Layer 7 of a small transformer language model trained on English Wikipedia (10 layers, counted from 0, width 96). Numbers have three digits each and are written without spaces.
A neuron's activation on a vector x is SiLU(gate . x) times (in . x), where the dot is the dot product.
The model reads these tokens: "ings" "," " which" " were" " bec" "om" "ing" " in" "ade" "qu" "ate" " in" " the" " f" "ace" " of" " ad" "v" "an" "ces" " in" " S" "ov"

The vector x that enters this layer's MLP at each token. A number n stands for (n - 500) times 0.0084.
0 "ings": 546527366629646540641431409408514523441567552444333411656564608453260472582452384515172455434487637552504387537693528667538240537536574654573528594652217517620585560338547529490465638439406455632538731373506615581600326513573356420455463610585684551495582406236463481467513479501339592391
1 ",": 532526454636492465540491340473503531381786573455528464491507494317167536552494412580229315405259492369453610564503441461460313455538382494449378431753382505466588770500601579498733571463239566372628549365525633502529239371626365637338371549468556502538550439544602481350531297426477499595
2 " which": 601620508568415351458372295449488511476492527514524329612432594284114435486357374606351555322461378321407593496534516543608440523422462642606486356671357408395726553590519624465461365470456371551516693479666466434565363464691456556613452557380531575266584225340431697481566451337566351565
3 " were": 575440622714692507534435606394760378557544416549515363505298377292379415484685471603392388442380452493462669412326387664409219527573456576470379386812328432383599467581731440598562720497514725477406504546566521769521452476469638591593479726505563403493593199291296603433395448551502399335
4 " bec": 480480459434484554547641615472573508337746617596507207616412472330396498505444597691679543449509534479588438382683406705578154434521363469469479736534280392220519338650677450517606192390369390432419581584655243463687463487317542595469570640660552722419374522299122190566445471549710470471
5 "om": 517386606575305285347704175426453522339494593472504229495470379652480540298512484649603418787463482495671613320566549377379375597604518254697586473548420436710514772476706520521678744489441361513223199416549478592556466273705541420336543488302676717581102492475480213607465462498504644523
6 "ing": 644534558674691535502459608465567529336472669672399356401557444244359532477513409588421512347514420421791577543621598619327237370783448227509502451671354437569629393483501614517600825492672561665231362593495674687526459590526546463426707616377512513440600268361381305541608586795600432468
7 " in": 546487547635629589562376611598560498219592482572548403575478318480059641551545592640519435376465322739395607359613457480288252470536416533382393526626360500567518482498409429348498465601364582546506303509493371625470693493638634635486477558665524495547685505368332418674465484618540519496
8 "ade": 613564581654712729548304596598495424412696591675437583526554664394271661362328457452237462429619533543599427473405500419476296452418324512420601476562320506619622366562370473552610680280498548510304556478504425660605561594843751370286361416516653575526507520299483466585571284521540621449
9 "qu": 520816633448333335448516473592546439547677612545370537496666535552359448264487576348484392639697640447596502174385579413213221496532546544953531566523487685488712624503557474586488506334432324291562503609716656758433496422601586862432554354394532517460430551523294650437349385474661354440
10 "ate": 469504609585547461388426318508469465367503549592501514474530607346290528198444519395240402643537589635686532447440553260406431431576510366389631449744358491363724507333300516514688473450532348342603634521332532562529544837874543382424439523545540515535351501257356308469569472716573659539
11 " in": 528474545644591586568352620586536484257628510560527388585449351492057651582553597629511429423460296749371583383597469455307335456514423546352416520651343503577533495501383452391412501579354554572510296499482375609465680514652651655448463546625518477599697506363363367665454453584554529500
12 " the": 500470610718609497410398427374452549414585485508613376509423422513027472518518623496477534490556586503549636453458552457488543489460482569419532581865429460433555621560458466546239457599543495542585637597516657342484566501478410647507509490543631369565574490547329509617468329583565488453
13 " f": 584645515594511680464393563521335355393633501446543675725538571436489470268483782601563425961461479500571597406296567770303270499624503273579607474773293447409511465522412545368427424274554475582581274439639391351485329640430551808407470519501491572222370626454446504454479433429472589534
14 "ace": 607377446697364543516461529571530566484605527521466340686487507606353591557558336439204348494486593566674406660517490480425250336429465510528583581607393371483529500332244447532562619522764434520735548449673624682664534555644423297470521578498601607500162503208098420465631461389523666399
15 " of": 518431560749325627503220491514635545054652466605427535475569332465291519596427506546381486436432359611571627259651511575292440569563459415411366444918313516541419682560313483533540606597412492474455430525475490438468693464619557516401598598496437515505596464540596263553512444600469542659
16 " ad": 507422597592629526534408886459341487461548504470375369605681763624346635533533457503454353605493425587604588314646619430633121377501432704638495416729313552405380324686162469525593314421390321572464413515585434540477524480519662733439553523567799298448328568556460735834423432389589553618
17 "v": 517794392301439577604420410540278538419484575534617551409347801773418349318527628371543485764702567510651462393191562411297425501342532547525403422459313408359505663556255475777457674315448363338491310404739708569494508492711420656387386503597460579196543486585566432485393463472609310372
18 "an": 605511610485361530425219627512708356248366470706571420554675470745528402271575490398416621532660350427596680400583746388238365461427366720494310484573429592432304554574408460845662309667447286474498701562543599360471641244423567321379373620494371597609339457724393446459375503647609797430
19 "ces": 534445325670450613700469308446522490358398605640287453536646687504317453498397364391274492625570688593704355456517481375525263479664504530434610453562264368778582569393482569527482646199457432561544656540608611675697511432645384352506360695539559394482631398337385388433549588450394559504
20 " in": 531459533652541606554336627602538490249637509540476385542444364492061674584571599621510448428475273761379523371585476502328332459529434558337416532614338473588548486494360463400426459589352535585530277519456353615487655508613619667419451554608501445609707504390393388675435468556555582555
21 " S": 617449228396572586546482456493262375368612453559434627595625594459459519506589623631571582825578443492503255546567481484564427429291310507625592600677265483514260580677160426526463466412623475334500543539461537551522487489516467549409516195390625456585501150465391523476500401525569493495
22 "ov": 584535150475466411554619386458512248645515430519411422532346265709425386475712568425445419610727561520574564287480673767623543426545304371511292454530445532579714578471304313686514455498572544383584511633357540578488438270652740738171579429272467494538560335466560551579700570366420217311

Each question shows the input weights of one neuron of the MLP. A number n stands for (n - 500) times 0.001.

n128 gate: 430462593431690368696647572568350539717368507515621459334410271470611290451485340570513647542522363676361669451319611322418636303489485583369337302364592527496458364475700337597396423539461619424473583349465583746398609277377649316526430449492466451337364592342473512578489300768726649611
n128 in: 518398520738682594298295490630538461609507469444422646381621644524473449455479545609555490712263610500684438559348719493252349758554551503521497542444468371441438514484539557675654628514414542486776622392511618390358483469562729667372273470413468573607551595520664500325473545627486373415
On which three tokens does it fire most, strongest first? 18 "an", 3 " were", 4 " bec"

n131 gate: 281507649466493807466598419641570443432547548345442455500427380454482476476267597476506425226564487511374692670504710453551519521381613640423627599674644454563585555573554637424410364352608571486409640437547692477452507454417255531524329608574621713342483675729521475628428265589619614468
n131 in: 693403582500602391559477593335493480581565523417548523419566607617480510596738466643517562706411637265550540332573395520689567451619445377470393657389464647333389471625378220621474531664469534307547566613233527354545732643552567506592600375364412420551519362503490507376402527466609520369
On which two tokens does it fire most, strongest first? 12 " the", 19 "ces"

n254 gate: 383609633417440428521586543424471463728718376460633715447471529724416613675364540209682402456417517438425299610609675585585401571427588604654493486500455182576664570446485356560557507481593365359413432363370504455758439594635580479586556656522394575659654402486359522348451658409432266347
n254 in: 678528562543267565641517459654632451336391557507673374286616607623640523667255383470414390420424615465223316520571451388521550503440419715429493386586523538473653590442444472534742574338472399366493548863436466474546456421476396473514533474455497551532394229380411637557581541483517389545
On which three tokens does it fire most, strongest first? 13 " f", 2 " which", 14 "ace"

n99 gate: 650504418510586462544521367107407781561210558545558222527611366472524364500344374493445663493306517426545576621406546221619638586615548507531538553387500458521471337470422557466558432407339394566563503423593465587476417601572705286503408510402662458443530516565703407394247441433621542532
n99 in: 497240537488216693503584607417503579481470602474556477519532389438525513548487512371607232405457531415545600388422431530387182446440554471375597646547470448451497591598569639564494626430533566477523403590553474509447497510618624547288358506810536439629349412418286580554579536667568703588
On which three tokens does it fire most, strongest first? 5 "om", 19 "ces", 10 "ate"

n45 gate: 422443500493437528618539429476553554594598608486524606458673536575540507419478277469738590511497582597224433848507586631606627307438657539630643550430592372674645452256355409594455707500595605422578489589511316374610436500664385313264386596532468397409486423666482485633337539442705626389
n45 in: 497569418486461176738334341331468456472578589319304622479435299522381557299629627454450486599604503540511414446251515437444586682588627439712612500477585507330530496330367392525575493545519496529670641569489356531644583381386376521529518486370434237559609732694740381511511598676241485434
On which token does it fire most, and how strongly? 4 " bec", at about 0.72

n29 gate: 562496393616632384490359475402612468534420497521438461424599436564393314588648683407365620450195324625370454490540410290638341180438389539574532443471358489553704452663410424503510468289653385362465581454620567402637493549545618617465607514260421437344640467483277370576732472328395536454
n29 in: 530406549637671459571576458341569447490443326299359617578431301614431456710433829571476601430360364563251604514572412425496446312682493562651486462366427458615735507764489397653303468511618461372604431479500410503473352739469433449562642520358297490468547516557472589578636542416476584489
On which token does it fire most, and how strongly? 22 "ov", at about 2.5

n67 gate: 412582672485508573500538434544397299436496333318590777541446477477487421707847593440628421473437622652381585645444320405524450492568492504519446469212341477740733526555283599375682453723401637570395689550592512404493742415781574696458523429488480820468564595579605635713568515422650406414
n67 in: 474701507409718547450590540583428519479340354504514413412511467551547397392478493302320426423563639287583478554504640530358517428585372663298576303797527245460422546312644601389372481575489482540453308391534514354591525769568445582486663728641434196604673476404420493668347638581540360551
On which two tokens does it fire most, strongest first? 7 " in", 11 " in"

n113 gate: 322409625377533385682521252342561395440335435562660533363525442430496552677357607560637347458389615291401496635857492330491584484500265529397546276519535467442654532348525699127735711474402332214546418731445265638508356401455232395619383683446462484458512605520376382423686512387595211366
n113 in: 614541297503692262560677281663368476440591456500652442370432497438556620592723528457387557517474464352401401588564632493774604433527617439537657473436437606452326527519751489503587395324539476582384442599553616409513276387507469413304503576353548357563570494580466462654390602407809632431
On which three tokens does it fire most, strongest first? 1 ",", 5 "om", 15 " of"

n95 gate: 425511547593412404601472432425366660719318273486624443295574554486688580546369694587506573435602698532507422630407550544452461398514577518525347364330500447646497580513587463441416471405280598397464507642716340340531762496409493187518452376536414387507517369601568420549559464190355244363
n95 in: 420422521715596497421539584469487576705543344312594542522671510442522547439761345563607535549357348340552755638460441543443545513522402510339296656535519532519509393405490410541395351527397691536477610571473655438409526723570575408471387616565415465430513658437471331414700254562481487611
It fires most on token 9 "qu"

n87 gate: 551281743651670306609710657303405684351272417508574359668542577278510358584477447485490459422390419635420508473632663528445630636407448347458631408459603707619475437684422374432406543693315360435423462435457359562489653462304434298363589777630647298571556576493608598696399236418492473360
n87 in: 482297510543615595369572572526151615473451446599623445583480338479545393381622380510443687528477411445592520375646538416560402686762550490503617435300612517603697607587535402581537364549577646486538531370288486376434796459392587553599403398267542391377434484684517567419319534354551410441
It fires most on token 16 " ad"

n58 gate: 263697581563367577472610455597540471536781452619833638536459549426504352500700617420578321450398328715683630553594376332487523367591232553508434463313459361656576560481504714596520479605811620565455463626433753363294350651516550436496381390480541248550480277209726379408648582678484376248
n58 in: 523674364759576577547493592461300871493357500356493526403438749349561374478586598504442403500528507522452452475427548326337473493421507537416526641645565400566507378600507579608460256617458526393471566577561449194472485596688507306226232472533403500553603569342326813453748423433621418619
It fires most on token 10 "ate"

n20 gate: 243582714529489234485463645525603424341500354626575518442537537619436659375530589431590532492550642522622426500535477504531490398525533518684262452523481403452445590266564451252136655599652711533634622496382751355525282515584590406702464471493526596489798626551463523270456644429308492493
n20 in: 271564573514503493524514673426458457380496327542541605397651603690415596293274555572540558529345621525679654570463229446547432417510514356514542465535420316496497558344572186337320475815514443422684387458478560490561507447583689369388634435384614507572760626534493550431466416329276575461
On which token does it fire most, and how strongly? 12 " the", at about 0.93

n46 gate: 474355629301627169696643489553599500381754598489432596601478601500558345408410520453902421579617581541320614650419522576306578445550670441599437407566627493548490295364500348554326560496352530359581541423549467443378596700594567468540496464570369379564507667363474375286326478234559537590
n46 in: 388372614191457220697480510331613510428558474547471380464583588477370497424497645448608484859478666635417517364524463514497408655539628663533483261359520403403537484468425558648260606424572367329503610520621527468500493627523537520278490464480371507665529541601396510415415473537380636520
On which token does it fire most, and how strongly? 9 "qu", at about 3.9

n160 gate: 477463312482482284421485471409529590615451511349575588604375656401465414522324670547343669537323599630632467540738340447401591576532291449460603493301454393507387565403568443547612620390409698500684327511546170584496324721569515568544604610596578559674550465461633609196662471619716265366
n160 in: 479524308526670392606746459329577396635524364466333436566554701537650636581545375734526513462558584247527561363334644653650628447461483568550514177506477568537412573586593434487630531462410552629351652662465395426412473493463459589534490320645592611490664475223449538670533568527436503466
It fires most on token 15 " of"

n111 gate: 463382590650504594533738473428380767452263500470452451404568351155645396443485559400569363558329576489417538541421496348305528515500378534714439473531497549329711371625674597463712461816301700268321576455348553688394481348582281433432415504417546368554691693618428457679478417623519485373
n111 in: 225642451443493552664552504525441644594252654433381296384500402384613482652530483620526594579622432229541233640589356615423654383619427370463743208557503564578524529535500511445467428653500511649384507586631619521302433384650368253500714403500342585515681525565594630471774466625359568636
It fires most on token 6 "ing"

n41 gate: 599545511460459504559399395547496500493296334361445762676702462398784272511431514416552460378637507276515545556547500481508573300668485628537406663608626425440311702312527504570459465527454580417590538294578410651493391549822397305489511464474439635427653712342311604452750579401612454211
n41 in: 600604477669385582706497431428435528423486476600583497580531417349399547524472579480635430368497414413788483459511402345355263503450463524602338310571558534538458580348584447375557300433415420490583486318181305497314531428530650346340349477527284555525533403396227655500672648503473354514
It fires most on token 14 "ace"

n135 gate: 465412576679400496504428518288615415525616461467648475468631592555576525261526540621538383688266615654145554637504408425425564518624382435395387441405744507496341635335455437625482675354616359580624591616583496469669399759414703511709631451558478641470680771465442660414518471544572533541
n135 in: 553306483637447454503475411432221558417496177318493617413383435650587632496533628688382552464521544644265610468682406709562382504375570585504361288696539414414437503450471434682398387430555467661664518582640308459510390518349532573500441441486615514555393678542754723682601350583404381594
It fires most on token 13 " f"

n62 gate: 429284618464356590512469478482630402379593521481545587709466378422500454618490440458700448390590509447522466528283547538670652509509546441463356553483672512416564467371747423353659510330734386509541413624413602673596438450521409527525497419435465391353467359649334455583491572604621364610
n62 in: 606479678588625412431729435587515690437479573556594544566347420603426561433464527520364526488367489449594509459534458497476237424480529465644470464404569485518412560561362503720512346667576437447432571423509556604471277562558437402591560474423330618464351367428414630517468527563479754575
It fires most on token 6 "ing"

n108 gate: 546538536766400444581662372514668550378558507466727605301492500489592371538508542445500566592486460492564556545559519364329767582551522387448417534463373262564644287607592550652663485446193650621526485474617282554273609553619542393500504449538397255426522575783606720474888519496305328603
n108 in: 589629447544514431575417420613318443541578384542702417514555468410425575490695519371524757335387414602666555517616380568393353531702378566493500626522547430510490581474316229374510585446604444382695396382303548288544424590346690514417507332517296635382554529646538312630282684423690465458
On which token does it fire most, and how strongly? 15 " of", at about 1.1

n184 gate: 444461477606678532493398596534669612307493587706486489403726421415654507489457588510861628457439415479652525584533241271460630521534483521475592475503512642319602455350533373451538601555657392422607624542412281317404479443514486569532383445627443539562785443624489239538424404507588202461
n184 in: 538641453513536656386334497497612486451340526417419712565689218447434640526449549438665519564427455413613752530458507343641451510458533450454570359581366530467593571368619623572771585661719669257553646523483410455539394443435510662550312551467638424370539425506513313585454457628440335615
It fires most on token 15 " of"